Layer 12 of a small transformer language model trained on English Wikipedia (18 layers, counted from 0, width 128).
A neuron adds its activation times its output weights to the MLP's output. To switch it off is to set its activation to zero at one token and run the rest of the model.
A neuron's activation on a vector x is SiLU(gate . x + bias) times (in . x + bias), where the dot is the dot product.

Input weights of the MLP neurons that the questions are about. A number n stands for (n - 500) times 0.00094.
n29 gate (bias -0.084): 559 647 616 512 508 270 595 597 409 462 311 525 471 541 451 487 479 822 496 699 483 628 394 415 646 411 640 589 334 449 556 546 257 549 786 590 714 656 387 608 432 575 722 299 368 768 509 524 412 533 447 549 539 565 556 504 443 411 406 803 538 529 185 542 550 269 602 453 713 534 220 560 436 380 598 683 410 417 500 349 597 661 529 207 578 471 391 540 458 444 583 528 611 426 705 414 449 333 311 541 728 356 98 488 451 588 401 680 496 169 415 392 595 738 500 461 636 792 338 659 479 384 428 446 368 631 455 352
n31 gate (bias -0.042): 840 389 542 673 295 555 342 424 476 487 548 676 334 407 363 615 365 724 550 508 735 334 400 270 442 473 441 417 504 567 692 359 392 436 373 479 439 461 442 521 542 366 422 669 643 504 683 512 345 616 256 651 513 321 535 571 470 400 546 614 466 565 361 935 590 491 419 585 563 580 694 635 462 342 627 568 610 566 527 521 604 700 450 325 577 549 683 608 233 568 422 600 563 569 436 613 663 290 281 468 450 532 358 529 304 607 115 517 296 238 601 418 692 564 635 436 378 508 300 609 412 437 446 418 454 653 683 341
n61 gate (bias -0.104): 409 692 296 529 516 559 538 384 537 664 604 545 359 411 277 570 340 638 633 388 586 449 443 446 550 492 433 295 312 638 578 566 454 435 744 330 667 524 471 611 377 257 831 670 448 463 406 484 178 645 484 720 355 150 701 295 135 484 458 483 542 500 594 669 582 412 476 474 466 597 632 445 610 548 457 307 737 617 616 785 583 391 305 259 595 659 604 420 525 351 492 624 433 533 544 407 575 228 630 552 721 773 487 488 588 619 568 272 287 543 437 553 669 504 660 496 294 521 432 583 534 522 709 673 416 496 643 517
n76 gate (bias -0.145): 336 306 575 374 548 492 374 381 681 488 382 407 660 680 724 557 277 488 623 460 399 648 246 380 606 451 628 521 504 471 566 508 308 344 615 567 408 687 610 576 855 277 680 427 569 419 369 445 759 496 468 669 294 180 558 521 491 603 633 533 396 596 399 485 297 608 468 576 562 392 195 596 621 563 556 413 421 458 465 504 475 438 537 335 462 355 426 650 476 879 480 452 467 375 504 520 702 630 452 444 731 637 211 459 476 672 373 144 458 416 450 423 488 563 646 466 496 337 441 448 488 296 380 561 346 388 850 462
n125 gate (bias -0.115): 718 535 535 576 653 638 474 356 525 203 451 643 440 583 708 398 335 536 509 549 491 683 585 294 411 453 543 509 241 367 527 607 670 384 806 304 487 472 572 452 665 224 483 462 674 714 680 455 553 628 508 789 600 399 447 277 348 418 441 457 323 467 281 704 437 275 463 535 838 586 627 730 861 504 551 616 691 552 463 731 581 393 543 450 566 479 355 401 272 469 487 372 457 467 283 321 564 508 392 686 641 419 423 470 553 699 403 283 758 460 548 609 331 349 757 663 738 443 393 469 267 504 466 698 556 459 479 641
n194 gate (bias -0.158): 534 354 620 454 488 253 690 456 512 513 452 409 345 467 455 488 595 524 408 553 569 121 333 551 500 558 547 538 565 382 732 441 529 451 574 539 738 444 371 858 705 526 479 567 478 401 698 419 716 654 605 356 397 254 587 373 526 500 582 462 462 434 620 466 600 549 691 629 615 500 479 568 453 432 578 715 517 595 441 397 752 433 630 591 291 389 542 472 400 676 669 569 589 512 564 520 285 562 357 654 336 703 432 845 314 444 267 375 177 339 977 314 667 492 459 586 525 286 439 297 662 384 432 380 364 573 702 491
n205 gate (bias -0.085): 574 359 572 376 337 782 657 496 681 623 421 411 578 466 618 236 205 519 543 530 609 645 562 342 621 496 591 488 492 259 587 351 293 418 471 292 389 515 340 597 528 561 430 570 664 573 798 545 373 508 538 907 336 540 559 358 332 644 478 425 369 531 682 528 387 521 595 753 580 409 519 444 640 526 673 675 584 552 643 721 563 307 422 492 597 485 845 613 384 600 515 511 555 704 395 553 697 632 359 599 531 496 472 504 685 642 564 484 411 570 564 508 700 421 504 383 421 264 560 529 397 563 614 372 460 359 596 686
n29 in (bias -0.044): 748 261 368 353 356 546 621 401 597 477 738 591 607 418 266 500 341 457 534 371 516 551 420 665 534 469 400 385 533 612 605 408 481 423 418 562 466 594 515 504 613 528 720 530 424 354 406 342 547 526 541 504 434 457 543 615 285 297 422 635 601 519 406 479 651 391 407 566 519 450 349 368 282 565 466 515 426 399 688 566 447 393 256 699 666 762 275 346 591 594 414 614 450 586 427 533 427 387 906 622 201 631 546 439 441 536 549 511 355 370 364 444 475 233 447 610 369 286 669 556 287 412 592 549 593 504 444 744
n31 in (bias 0.040): 625 535 373 616 442 542 562 675 341 733 388 291 406 386 342 635 474 775 621 474 667 195 421 409 568 514 412 405 642 447 476 451 485 652 384 330 485 468 549 376 435 303 346 605 472 752 434 402 449 412 431 519 566 298 471 705 666 529 304 489 370 363 332 551 309 504 430 624 293 592 448 454 381 507 345 434 465 571 484 504 409 458 323 574 649 389 439 504 459 322 478 420 660 463 587 423 253 526 493 358 473 507 428 459 562 406 545 387 539 326 619 519 575 558 660 726 534 747 445 341 508 739 576 108 580 478 522 629
n61 in (bias -0.043): 413 330 387 332 626 364 370 500 504 576 545 359 421 527 627 480 387 579 701 603 655 192 297 663 378 540 572 222 336 345 447 484 252 555 415 544 508 492 453 736 588 372 535 642 512 453 512 565 545 450 580 616 553 261 425 333 475 538 236 520 340 535 434 571 637 633 442 884 564 384 441 600 645 481 532 397 508 455 716 484 567 444 208 209 410 523 591 877 379 593 434 572 392 554 375 242 524 390 623 309 643 451 492 598 454 334 399 429 500 331 604 625 575 644 523 533 324 379 630 512 484 356 508 398 236 569 581 463
n76 in (bias -0.045): 226 326 343 305 645 441 306 507 451 403 651 271 720 365 477 435 473 591 577 515 595 460 524 585 642 500 368 674 641 414 507 404 535 485 496 650 662 687 665 734 520 227 282 538 645 579 547 552 456 485 533 708 681 156 533 477 407 381 511 453 379 508 591 514 328 431 496 579 551 473 393 246 508 651 500 399 751 816 508 539 708 643 569 455 512 602 261 715 485 457 348 574 570 428 530 504 667 393 293 448 608 515 364 626 422 471 447 538 223 444 422 538 558 614 572 623 395 547 467 528 687 507 647 245 731 504 474 420
n125 in (bias 0.007): 536 541 521 683 259 794 422 550 327 630 731 524 733 480 661 628 492 587 480 601 583 481 572 723 620 463 853 601 527 711 453 725 279 609 391 574 472 557 376 537 463 542 620 476 496 303 723 222 308 605 434 599 496 624 614 383 462 449 452 374 451 634 544 692 400 572 734 521 692 500 580 537 258 450 474 590 553 477 724 311 383 504 676 516 396 496 512 581 277 504 753 395 447 421 423 661 435 584 476 671 460 622 557 464 465 588 445 496 265 462 173 357 538 381 393 496 565 689 407 821 508 550 488 417 231 488 748 467
n194 in (bias -0.006): 590 323 584 634 722 458 508 492 226 525 299 309 479 444 576 402 687 395 463 472 559 559 483 595 541 744 719 776 599 512 522 373 250 595 321 475 600 757 427 454 600 406 329 496 298 593 513 216 602 583 369 512 324 369 403 764 414 444 382 662 463 508 468 519 545 266 552 408 317 346 463 521 525 430 464 607 224 458 386 643 401 442 574 436 411 540 488 516 366 618 516 841 392 408 543 488 389 443 520 290 360 258 446 394 366 265 657 569 344 248 521 476 589 410 577 673 508 605 654 410 612 737 356 553 641 428 170 627
n205 in (bias 0.056): 532 623 370 682 384 201 516 465 480 633 661 705 324 286 317 524 516 477 297 450 484 530 517 335 595 763 436 604 358 440 660 480 727 611 429 582 434 284 552 488 321 554 667 540 492 461 459 427 626 581 481 328 537 721 436 641 408 535 352 451 613 445 472 705 449 277 434 320 383 403 476 172 439 477 513 322 557 455 260 390 564 464 751 496 719 543 428 327 634 692 563 400 524 324 603 469 416 381 364 307 456 766 440 381 604 359 311 560 529 606 334 461 477 343 406 570 492 732 223 399 650 521 372 461 395 535 218 496

Output weights of the MLP neurons that the questions are about. A number n stands for (n - 500) times 0.00094.
n29: 383 630 500 601 500 658 278 363 512 355 279 451 375 436 516 563 513 590 490 651 497 427 416 303 705 461 442 730 440 484 685 456 347 23 471 645 469 411 410 500 493 588 316 402 598 446 480 645 459 464 420 560 310 625 631 453 473 588 539 478 401 595 493 583 638 546 548 465 710 535 392 677 398 434 942 419 510 525 510 429 425 544 436 439 440 497 397 503 673 453 529 511 387 444 525 464 480 705 646 412 349 738 738 565 506 427 552 605 653 677 490 638 417 497 515 566 511 421 352 484 357 616 360 582 454 377 338 405
n31: 500 320 608 586 587 264 472 455 544 419 260 546 526 413 665 330 645 380 436 595 304 579 638 586 389 600 559 621 705 411 518 507 382 295 616 538 530 507 566 401 359 431 639 511 302 621 286 412 655 418 510 496 462 330 376 749 515 496 490 256 437 382 615 547 241 550 437 440 475 365 408 541 349 500 495 301 456 615 263 500 310 466 478 544 583 529 298 456 762 590 345 670 572 493 573 393 257 626 552 618 447 465 482 553 521 251 701 493 470 615 572 580 377 388 354 447 690 593 701 290 438 766 520 638 450 597 372 674
n61: 614 540 617 342 526 500 622 587 319 564 706 573 565 405 514 427 496 507 753 471 249 529 364 441 356 568 474 418 535 466 634 713 522 348 246 511 598 293 533 781 683 360 401 696 615 511 482 652 380 516 476 390 576 603 753 581 428 845 688 340 541 612 462 615 367 670 511 599 394 458 338 417 547 598 714 564 489 337 464 493 680 534 374 444 249 386 522 636 557 631 516 572 256 719 443 200 406 511 418 638 550 571 522 300 610 524 557 690 534 660 474 451 507 490 345 477 453 441 507 518 315 258 461 389 492 442 434 590
n76: 391 415 458 658 466 566 405 521 552 287 286 508 527 543 454 567 238 590 558 403 329 470 368 511 314 672 580 644 451 479 375 388 382 574 612 363 415 554 483 538 614 421 446 324 640 538 799 511 355 656 464 421 457 621 481 478 358 795 638 290 347 655 343 537 331 559 798 349 358 152 570 422 419 648 448 215 435 253 635 531 528 489 246 515 352 481 496 660 467 561 281 435 470 635 551 508 515 478 481 591 408 523 507 442 305 407 476 533 455 653 444 403 697 437 480 829 516 568 628 651 479 792 436 445 528 493 532 508
n125: 622 433 524 205 664 974 378 768 398 534 535 364 634 616 633 278 394 367 473 394 463 357 602 593 471 469 635 346 346 739 724 570 587 558 288 481 589 556 593 390 337 674 581 561 370 401 355 707 317 617 444 614 476 496 359 468 504 437 472 281 516 450 352 364 508 344 687 451 570 524 416 555 512 515 614 402 711 373 603 385 654 500 615 377 403 402 601 522 340 576 463 274 244 500 579 700 504 543 651 568 466 439 724 679 470 302 600 534 568 324 321 661 686 599 508 342 287 574 608 647 366 538 366 603 434 504 333 536
n194: 404 508 519 397 726 662 486 737 384 405 435 577 530 440 351 565 522 358 358 544 534 388 537 399 376 475 452 541 603 576 327 496 433 561 516 560 591 535 665 408 515 179 280 554 674 641 533 535 299 567 521 496 598 847 394 534 579 452 520 685 612 266 444 436 445 719 522 451 526 424 486 497 814 525 751 652 563 520 735 823 239 452 648 541 518 540 726 415 418 429 410 360 558 274 674 484 532 743 470 500 396 601 551 500 617 476 411 432 379 597 624 668 402 469 282 451 516 594 635 451 451 684 516 486 431 351 402 504
n205: 420 395 371 593 471 500 496 445 453 667 496 439 560 435 456 300 615 683 416 514 526 361 507 390 515 246 302 376 422 547 539 295 515 244 477 555 585 476 642 681 467 675 451 462 245 467 263 528 438 620 432 457 481 594 459 529 419 467 490 645 507 387 577 766 558 432 324 358 608 426 789 561 543 742 363 379 463 627 416 520 665 534 660 328 664 399 428 340 591 601 416 555 511 349 441 661 246 304 588 478 563 405 315 651 580 274 306 556 612 490 514 400 507 581 629 388 408 439 311 500 462 556 206 247 523 354 380 544

Each question names a token from some text and the token that comes next. It shows the vector x that enters the MLP there. A number n stands for (n - 500) times 0.011.

Then comes g, the gradient of the next token's log-probability with respect to the MLP's output, scaled to length 1. A neuron's effect is roughly proportional to its activation times (output weights . g). A number n stands for (n - 500) times 0.00084.

" and", then " \""
x: 610 489 567 571 426 539 525 469 543 415 390 485 413 593 577 492 386 486 537 610 464 531 358 478 577 545 483 416 484 528 328 592 556 864 662 542 483 554 571 447 538 452 633 443 474 590 569 519 486 491 471 475 470 384 445 365 399 484 554 495 540 503 466 468 594 437 460 516 399 599 458 488 635 511 203 557 428 550 518 434 472 445 527 546 557 580 577 557 573 489 452 554 520 371 439 528 618 584 494 532 516 450 518 529 396 452 467 500 490 552 431 521 588 604 504 463 497 376 475 437 490 495 371 384 400 490 495 506
g: 359 407 600 581 527 539 608 443 341 487 476 720 400 561 538 839 527 613 410 443 479 645 576 622 444 497 433 557 627 466 480 475 450 482 541 763 619 617 535 572 424 381 499 544 349 576 331 579 432 495 542 630 568 507 455 548 382 639 496 420 446 597 565 449 432 512 323 440 507 735 486 619 530 484 457 578 401 620 363 225 437 568 446 562 565 220 376 206 497 600 603 654 522 367 473 607 590 556 577 434 457 576 669 434 641 478 563 408 553 550 524 491 501 303 606 474 475 500 510 229 460 512 506 439 389 516 565 594
Switching off which neuron hurts the next token most? n76

"un", then "l"
x: 446 430 463 648 359 569 436 407 429 508 454 456 527 549 511 597 566 602 558 450 524 520 380 553 544 735 493 466 426 430 789 506 415 720 329 396 413 559 426 481 492 573 530 643 394 670 621 490 406 340 540 396 535 510 379 325 456 595 482 508 499 499 537 552 428 600 438 565 506 718 549 442 506 513 450 444 618 601 652 398 520 405 487 465 557 431 509 405 322 724 558 534 455 401 457 432 660 565 616 366 529 542 603 445 600 440 497 493 606 560 568 612 578 411 419 490 539 528 346 502 517 460 359 367 303 520 556 630
g: 556 510 501 445 541 564 652 423 506 456 301 618 482 618 661 562 693 570 522 457 481 557 356 480 472 297 618 560 550 536 404 564 444 413 392 584 449 412 459 511 451 450 475 457 235 606 640 367 480 561 533 341 527 434 431 366 534 354 378 485 451 484 679 403 344 576 399 470 436 382 399 626 670 641 531 507 520 526 482 647 495 442 549 375 594 633 741 330 532 674 508 346 531 396 433 533 507 463 227 564 844 570 512 442 420 428 507 551 589 455 470 260 562 466 708 608 454 494 510 576 495 404 559 364 396 730 567 499
Switching off which neuron hurts the next token most? n205

"ir", then "ing"
x: 596 633 541 497 626 556 499 599 383 389 461 294 434 512 604 487 645 555 747 452 410 459 616 394 412 633 506 477 446 315 393 472 557 658 559 469 619 571 619 371 444 554 465 346 581 688 474 551 478 482 560 665 537 543 485 353 655 502 540 581 428 543 414 523 409 412 256 593 532 622 439 405 575 668 517 554 518 715 484 278 362 523 594 576 455 542 448 460 241 569 449 587 488 553 528 355 637 585 415 429 573 453 544 625 459 321 510 546 444 476 416 526 532 573 466 710 411 477 468 493 598 473 491 287 432 596 397 403
g: 470 432 532 444 567 261 489 504 650 552 734 465 488 469 527 321 212 388 581 322 389 393 426 570 471 657 379 464 434 462 369 417 428 538 484 581 390 309 563 472 570 438 499 461 490 592 479 533 293 710 614 613 471 483 289 467 523 635 309 653 442 535 450 498 553 385 390 441 507 541 456 457 290 593 457 505 292 421 323 497 384 479 417 510 615 547 464 575 677 501 482 400 570 599 598 463 432 441 598 407 366 393 421 507 496 562 515 670 556 497 485 286 531 377 512 496 525 223 430 510 609 457 618 642 296 675 597 442
Switching off which neuron hurts the next token most? n29

"ess", then " att"
x: 461 612 647 403 399 602 371 516 461 543 582 489 310 462 311 630 602 581 460 402 482 444 406 428 554 666 654 343 390 472 432 415 455 701 691 362 419 533 514 550 664 502 530 491 396 578 515 476 557 449 533 612 456 437 358 397 518 543 488 496 544 387 576 475 377 497 667 416 510 440 494 549 487 640 343 440 508 548 582 587 516 505 618 695 550 523 508 399 573 565 576 455 687 431 481 421 423 554 284 559 552 560 567 381 355 466 460 398 585 426 463 447 559 374 463 607 668 457 509 548 453 546 730 550 595 585 633 358
g: 459 501 413 511 388 428 503 331 543 458 458 337 395 505 552 375 572 474 372 463 454 617 649 583 463 590 406 546 405 525 461 517 585 519 444 578 717 450 357 780 583 661 627 600 547 495 368 456 475 486 505 502 707 624 432 475 296 666 496 635 350 608 530 544 517 347 703 433 525 313 759 357 507 520 433 439 608 405 421 667 723 676 546 690 449 469 611 741 511 504 523 410 458 533 631 406 318 430 453 487 481 627 325 514 567 392 467 457 708 398 554 460 438 363 449 516 467 599 487 580 688 573 470 555 451 622 587 465
Switching off which neuron hurts the next token most? n194

"ow", then " the"
x: 571 657 573 453 419 468 406 645 511 421 488 576 389 530 514 469 482 460 561 318 550 515 550 444 709 572 724 567 560 341 317 500 606 708 699 672 434 538 631 432 630 399 463 412 515 465 423 442 457 617 650 582 558 396 288 606 713 589 479 500 480 545 483 454 537 563 440 537 646 455 346 539 467 498 388 616 557 622 790 523 479 436 464 528 366 574 419 607 515 561 514 453 591 391 568 365 435 559 272 662 562 483 570 544 689 401 502 540 499 496 575 623 604 426 457 535 547 429 363 709 559 510 454 438 397 442 515 597
g: 457 510 632 358 553 455 532 448 359 421 460 656 560 637 541 688 640 673 537 549 542 403 524 552 550 377 617 319 682 370 574 575 666 419 296 440 546 457 696 673 430 359 408 341 484 626 728 523 301 316 422 497 455 628 512 476 662 473 378 319 570 508 454 449 460 633 823 338 457 706 507 429 520 543 491 746 637 473 532 543 522 516 529 393 647 480 493 386 526 567 545 462 435 424 429 567 779 606 461 523 675 538 557 497 568 515 477 528 611 509 416 465 405 538 491 365 524 494 657 438 521 516 442 375 422 449 546 515
Switching off which neuron hurts the next token most? n125

"iew", then " st"
x: 542 478 446 515 379 417 411 550 605 416 463 547 539 544 459 653 464 614 606 403 490 576 421 444 611 583 466 498 590 506 422 317 484 829 504 591 600 485 462 374 461 346 447 452 480 475 497 481 508 566 422 448 374 431 484 535 477 462 481 575 552 483 505 484 644 307 558 443 291 494 530 641 323 416 312 487 549 524 437 485 474 463 614 500 346 552 600 574 645 468 467 575 344 479 502 437 624 612 416 595 577 330 470 556 447 657 492 546 480 453 582 608 407 411 395 460 563 706 426 529 609 524 432 497 537 467 386 473
g: 477 675 560 429 496 672 413 402 427 577 288 479 530 555 559 379 552 547 561 518 497 483 466 679 509 601 511 533 540 471 450 380 452 560 389 558 454 382 270 607 552 439 733 485 594 540 437 530 646 721 707 587 512 446 323 338 505 457 579 688 395 305 455 517 468 439 671 395 514 499 698 445 566 660 439 587 462 567 556 378 701 577 467 692 444 497 572 702 350 530 456 407 703 480 392 518 485 544 459 362 592 359 475 564 699 515 499 591 554 411 471 636 718 468 532 236 569 335 354 482 428 583 480 541 634 441 413 509
Switching off which neuron hurts the next token most? n29

"ican", then " M"
x: 438 459 376 526 462 565 562 537 572 439 502 581 483 577 545 519 470 608 563 513 479 511 516 450 572 667 477 618 554 598 432 487 714 802 595 515 616 688 522 611 602 437 746 512 215 549 445 486 438 580 530 518 495 646 450 505 397 515 429 576 521 434 436 517 485 474 504 414 438 470 486 396 429 504 369 451 451 528 555 539 410 501 579 354 512 483 557 567 329 416 425 518 474 601 521 497 314 521 553 490 528 474 384 482 312 479 510 631 428 504 699 731 451 375 386 588 626 393 454 372 581 473 553 577 580 399 423 469
g: 429 472 387 641 482 423 471 616 576 649 610 475 455 443 504 564 412 322 651 510 315 391 522 747 525 434 380 344 548 526 353 522 513 593 547 438 389 613 506 456 558 689 317 466 533 512 475 343 409 362 409 503 577 385 579 654 511 565 390 460 436 653 501 335 615 535 371 497 424 316 598 551 626 560 293 473 527 342 374 558 666 459 452 359 544 599 318 418 317 565 594 638 485 491 265 440 569 463 333 475 448 542 704 728 416 568 590 534 583 339 469 468 408 620 567 571 688 533 687 637 479 582 623 448 469 482 566 595
Which neuron, switched off, raises the next token's probability most? n29

"ful", then " De"
x: 494 436 482 560 465 488 515 565 512 510 336 612 420 502 399 558 591 608 471 501 468 478 645 476 684 624 414 511 530 626 387 459 491 931 653 447 537 501 531 464 510 522 579 511 430 514 410 461 566 500 467 498 541 568 513 672 575 428 467 468 495 472 461 503 549 481 479 560 487 417 571 606 577 391 254 560 489 413 427 383 562 445 484 505 548 564 560 524 346 472 538 566 500 416 519 451 492 438 405 510 611 493 479 475 371 475 501 476 486 469 554 548 496 505 465 660 595 520 490 517 515 526 517 481 558 470 523 453
g: 442 421 462 531 530 629 460 528 440 427 516 497 551 641 536 616 400 544 637 587 639 404 518 220 523 533 368 212 574 562 472 416 473 424 452 305 449 564 448 524 443 499 422 310 540 520 687 511 515 541 439 684 422 457 634 428 394 462 578 389 306 676 604 423 663 474 444 573 617 367 546 503 667 411 527 464 572 570 451 430 688 470 393 430 646 347 463 317 459 653 546 507 547 590 458 698 422 398 544 425 450 542 579 485 360 406 428 461 506 412 562 544 379 492 621 260 493 611 229 443 678 401 393 571 253 319 526 483
Which neuron, switched off, raises the next token's probability most? n29

",", then " at"
x: 545 486 601 524 431 516 541 434 448 489 371 469 474 538 398 485 490 500 527 501 565 495 545 477 451 562 486 434 511 450 363 485 520 855 574 579 445 527 504 411 429 449 436 484 468 562 531 515 393 484 491 519 474 382 529 451 548 457 480 495 535 563 474 456 598 481 557 441 386 505 348 504 526 497 152 586 621 580 716 558 608 562 505 447 557 530 516 513 410 484 607 550 528 420 499 500 529 530 562 479 551 437 529 553 430 471 521 562 527 530 576 478 454 580 508 447 436 427 512 520 518 495 320 408 522 470 542 464
g: 674 309 605 373 594 426 476 642 654 400 320 479 667 381 487 304 524 476 703 343 379 576 367 432 497 556 635 419 499 533 556 599 500 532 559 639 545 464 390 356 292 660 642 539 499 443 513 316 714 519 469 589 498 551 532 508 532 486 429 540 534 463 403 373 466 340 590 443 467 471 452 421 432 476 412 400 589 632 434 600 563 318 592 572 611 437 482 599 655 422 433 331 510 723 512 242 277 705 380 693 403 502 522 553 681 551 485 568 453 430 406 391 441 421 256 464 483 494 467 454 399 576 602 518 560 451 526 419
Switching off which neuron hurts the next token most? n31

" its", then " le"
x: 447 510 490 518 328 521 512 483 412 449 426 445 408 612 447 506 425 561 429 524 343 512 530 448 427 654 523 571 493 586 425 477 384 874 585 506 544 473 635 500 482 504 492 509 406 544 373 489 537 456 442 507 437 530 523 546 399 576 522 468 464 531 465 576 643 499 538 455 590 476 564 438 525 511 257 470 462 508 584 432 543 495 517 514 356 474 455 554 460 616 389 567 704 341 483 439 398 468 466 557 598 551 541 554 545 625 511 517 572 486 515 469 650 402 491 625 513 440 408 562 611 480 470 493 510 591 564 507
g: 576 484 456 541 570 369 556 622 291 484 592 592 582 456 458 439 555 495 505 591 644 398 436 490 768 506 492 576 348 319 555 585 682 539 586 287 607 561 629 550 513 603 543 321 270 461 526 710 603 416 747 370 562 358 417 410 372 437 440 606 323 528 322 419 599 482 588 477 469 396 575 464 470 491 457 390 676 549 429 600 389 527 649 506 475 632 695 596 441 769 627 493 547 562 463 515 445 289 646 474 622 503 468 520 454 480 494 517 358 405 503 681 535 611 471 411 426 609 684 339 528 559 473 401 445 647 476 433
Switching off which neuron hurts the next token most? n29

" sc", then "ene"
x: 486 518 521 530 426 480 520 436 359 389 497 484 337 468 454 495 540 526 380 485 463 497 380 489 615 673 573 443 508 521 582 539 445 796 477 541 404 371 571 451 335 490 406 573 422 498 391 547 567 443 448 489 492 572 304 451 585 593 508 368 579 455 422 519 680 405 494 507 584 447 574 542 520 503 510 634 527 562 673 547 455 497 562 439 414 366 501 541 404 379 401 521 497 429 527 422 527 645 529 429 408 405 530 462 508 380 391 430 503 677 623 442 611 532 490 409 381 466 344 543 554 480 372 364 535 510 392 610
g: 438 570 409 306 522 478 661 422 614 435 419 619 394 569 486 577 468 367 445 452 512 407 819 481 547 453 361 458 654 599 421 473 299 440 450 531 583 629 449 517 403 301 369 464 491 681 490 357 512 371 405 641 591 616 585 458 602 610 524 274 534 306 244 482 425 655 610 334 380 351 538 532 420 462 533 579 652 617 495 469 633 395 362 549 381 586 612 486 346 473 459 761 424 525 558 571 342 462 376 519 454 456 495 530 617 513 518 478 399 419 635 560 451 661 672 385 443 468 557 404 713 567 489 618 440 517 516 413
Switching off which neuron hurts the next token most? n194

"es", then " h"
x: 553 416 413 518 490 610 365 497 561 467 552 469 441 603 540 479 448 490 568 544 403 483 526 560 525 622 465 448 494 500 535 460 368 800 534 626 427 488 579 424 514 480 625 329 573 472 506 444 552 496 613 545 412 313 386 488 543 509 489 495 568 503 553 477 426 554 601 638 535 617 485 431 453 528 248 653 373 540 407 515 623 553 576 491 418 545 433 477 450 610 585 514 471 339 522 699 477 607 522 490 506 565 550 491 485 657 487 387 436 481 506 615 627 663 409 412 568 506 343 446 492 553 450 526 477 521 449 323
g: 476 571 494 561 472 413 618 536 581 614 475 477 702 389 617 372 350 489 405 573 444 675 563 471 558 426 652 607 522 392 593 409 360 405 643 444 483 402 300 593 427 343 570 537 611 606 282 513 523 509 519 623 443 459 471 349 561 596 543 561 606 537 297 500 353 648 659 473 654 585 430 426 516 622 549 265 548 373 647 645 485 453 522 554 214 425 385 800 449 589 542 570 567 400 541 399 280 551 548 565 431 377 639 659 527 428 464 478 414 559 400 488 519 286 470 463 393 557 487 410 334 447 404 437 354 652 539 512
Switching off which neuron hurts the next token most? n76

" rec", then "on"
x: 599 539 539 398 384 546 345 429 610 621 595 701 387 585 649 437 455 544 662 622 454 433 382 524 609 613 423 250 578 529 529 462 654 660 313 574 443 383 622 451 680 494 455 423 457 467 404 469 462 489 586 460 427 434 340 408 492 571 528 498 394 506 608 476 502 619 645 568 395 410 561 489 641 476 442 485 552 621 497 527 597 506 514 489 453 510 597 598 321 588 432 632 331 562 336 395 478 663 600 524 640 535 463 465 508 614 465 450 535 649 647 668 469 394 385 476 528 414 393 545 283 449 498 511 466 510 497 473
g: 547 503 793 511 330 523 484 469 445 424 582 546 368 419 530 483 656 446 616 559 534 648 483 410 530 471 426 392 435 445 488 320 517 524 431 470 330 497 366 419 516 598 318 327 371 328 682 620 461 233 414 585 258 500 506 485 609 353 523 407 460 843 403 423 327 454 344 423 568 638 519 260 628 284 535 445 430 592 535 406 399 638 589 366 482 378 338 472 498 526 581 325 574 545 456 498 445 372 393 519 591 348 608 461 620 481 498 466 648 612 483 509 425 498 649 452 409 492 547 539 436 529 585 539 539 465 554 430
Switching off which neuron hurts the next token most? n76

"ing", then " l"
x: 577 503 503 500 468 504 394 487 487 463 413 526 447 580 456 477 448 574 490 536 561 418 526 477 536 619 577 502 537 535 386 397 408 908 566 427 487 480 546 427 460 435 379 510 531 475 472 457 535 556 612 572 618 514 501 575 550 422 458 463 503 483 439 501 538 484 535 413 397 450 588 529 448 375 247 470 481 453 289 500 577 546 549 543 580 494 509 518 497 442 557 498 580 402 485 478 637 447 503 484 551 415 454 417 444 615 520 465 563 404 514 440 533 461 376 434 567 580 437 475 376 556 526 361 554 500 411 530
g: 318 339 570 707 374 482 531 674 432 608 390 476 513 420 463 378 523 622 398 497 536 516 560 578 400 590 353 554 391 579 402 435 334 458 568 446 463 624 582 684 633 475 533 514 567 516 270 606 541 559 610 456 609 187 335 568 449 526 429 526 504 586 606 368 530 502 530 462 573 433 512 499 711 562 431 307 385 361 575 646 440 465 482 526 424 644 660 517 469 637 484 522 695 540 582 422 362 354 468 602 644 447 277 459 511 331 478 560 574 533 505 431 510 303 778 565 371 480 373 477 578 478 447 598 314 647 551 620
Switching off which neuron hurts the next token most? n31

"er", then "ts"
x: 611 402 518 589 702 360 429 702 438 423 409 466 557 481 509 410 592 451 668 469 492 446 490 516 338 621 520 427 465 643 553 577 548 745 378 347 415 461 580 455 450 487 494 500 459 529 657 471 474 561 498 559 625 625 359 474 354 477 482 433 290 335 486 453 429 483 628 491 399 356 466 501 559 395 429 602 386 639 528 248 586 591 577 624 382 510 438 514 425 491 510 514 456 531 446 569 463 657 512 485 644 325 432 489 519 509 488 429 334 422 676 525 458 635 531 386 460 758 444 426 557 537 678 404 394 551 464 292
g: 510 451 608 455 429 490 709 507 555 445 651 454 715 463 657 474 556 384 422 450 477 699 558 541 443 467 520 562 540 521 594 453 403 425 434 463 577 499 501 576 363 417 663 418 442 675 483 398 438 438 418 100 637 459 497 531 502 366 406 337 347 643 493 372 461 490 769 573 546 424 424 521 526 350 522 429 631 521 535 497 564 440 513 319 445 449 288 282 497 597 569 401 440 190 583 494 612 567 300 647 539 593 444 595 440 516 488 318 524 489 476 564 421 467 316 656 665 374 562 579 591 485 510 431 414 626 530 511
Switching off which neuron hurts the next token most? n29

" rel", then "ies"
x: 460 349 459 437 496 609 226 527 612 505 533 631 283 516 301 475 391 564 600 566 430 390 442 394 392 532 470 445 378 480 360 504 498 732 491 691 484 502 407 438 645 463 569 497 383 447 545 519 419 428 446 689 341 578 219 494 508 625 480 575 407 444 491 527 639 576 498 697 363 516 553 433 371 622 512 505 482 635 486 385 368 436 474 496 394 446 500 529 451 504 435 577 574 496 532 503 446 571 528 463 711 338 415 452 400 571 443 376 506 514 515 633 627 516 576 570 323 343 433 565 602 463 355 547 491 373 670 580
g: 623 506 548 282 456 467 633 531 519 656 699 404 522 449 697 438 432 563 558 508 731 515 347 541 318 488 507 538 409 353 520 499 351 521 351 616 566 451 491 380 207 453 490 490 256 488 354 496 452 519 668 447 485 496 520 519 344 563 527 502 609 456 460 550 498 449 726 306 487 643 532 488 474 634 455 408 573 489 596 430 593 313 414 479 507 439 560 450 492 511 352 543 684 568 604 410 456 585 417 511 210 563 609 608 513 454 525 431 620 565 546 426 691 232 673 660 439 557 507 448 539 589 612 393 514 302 591 563
Which neuron, switched off, raises the next token's probability most? n205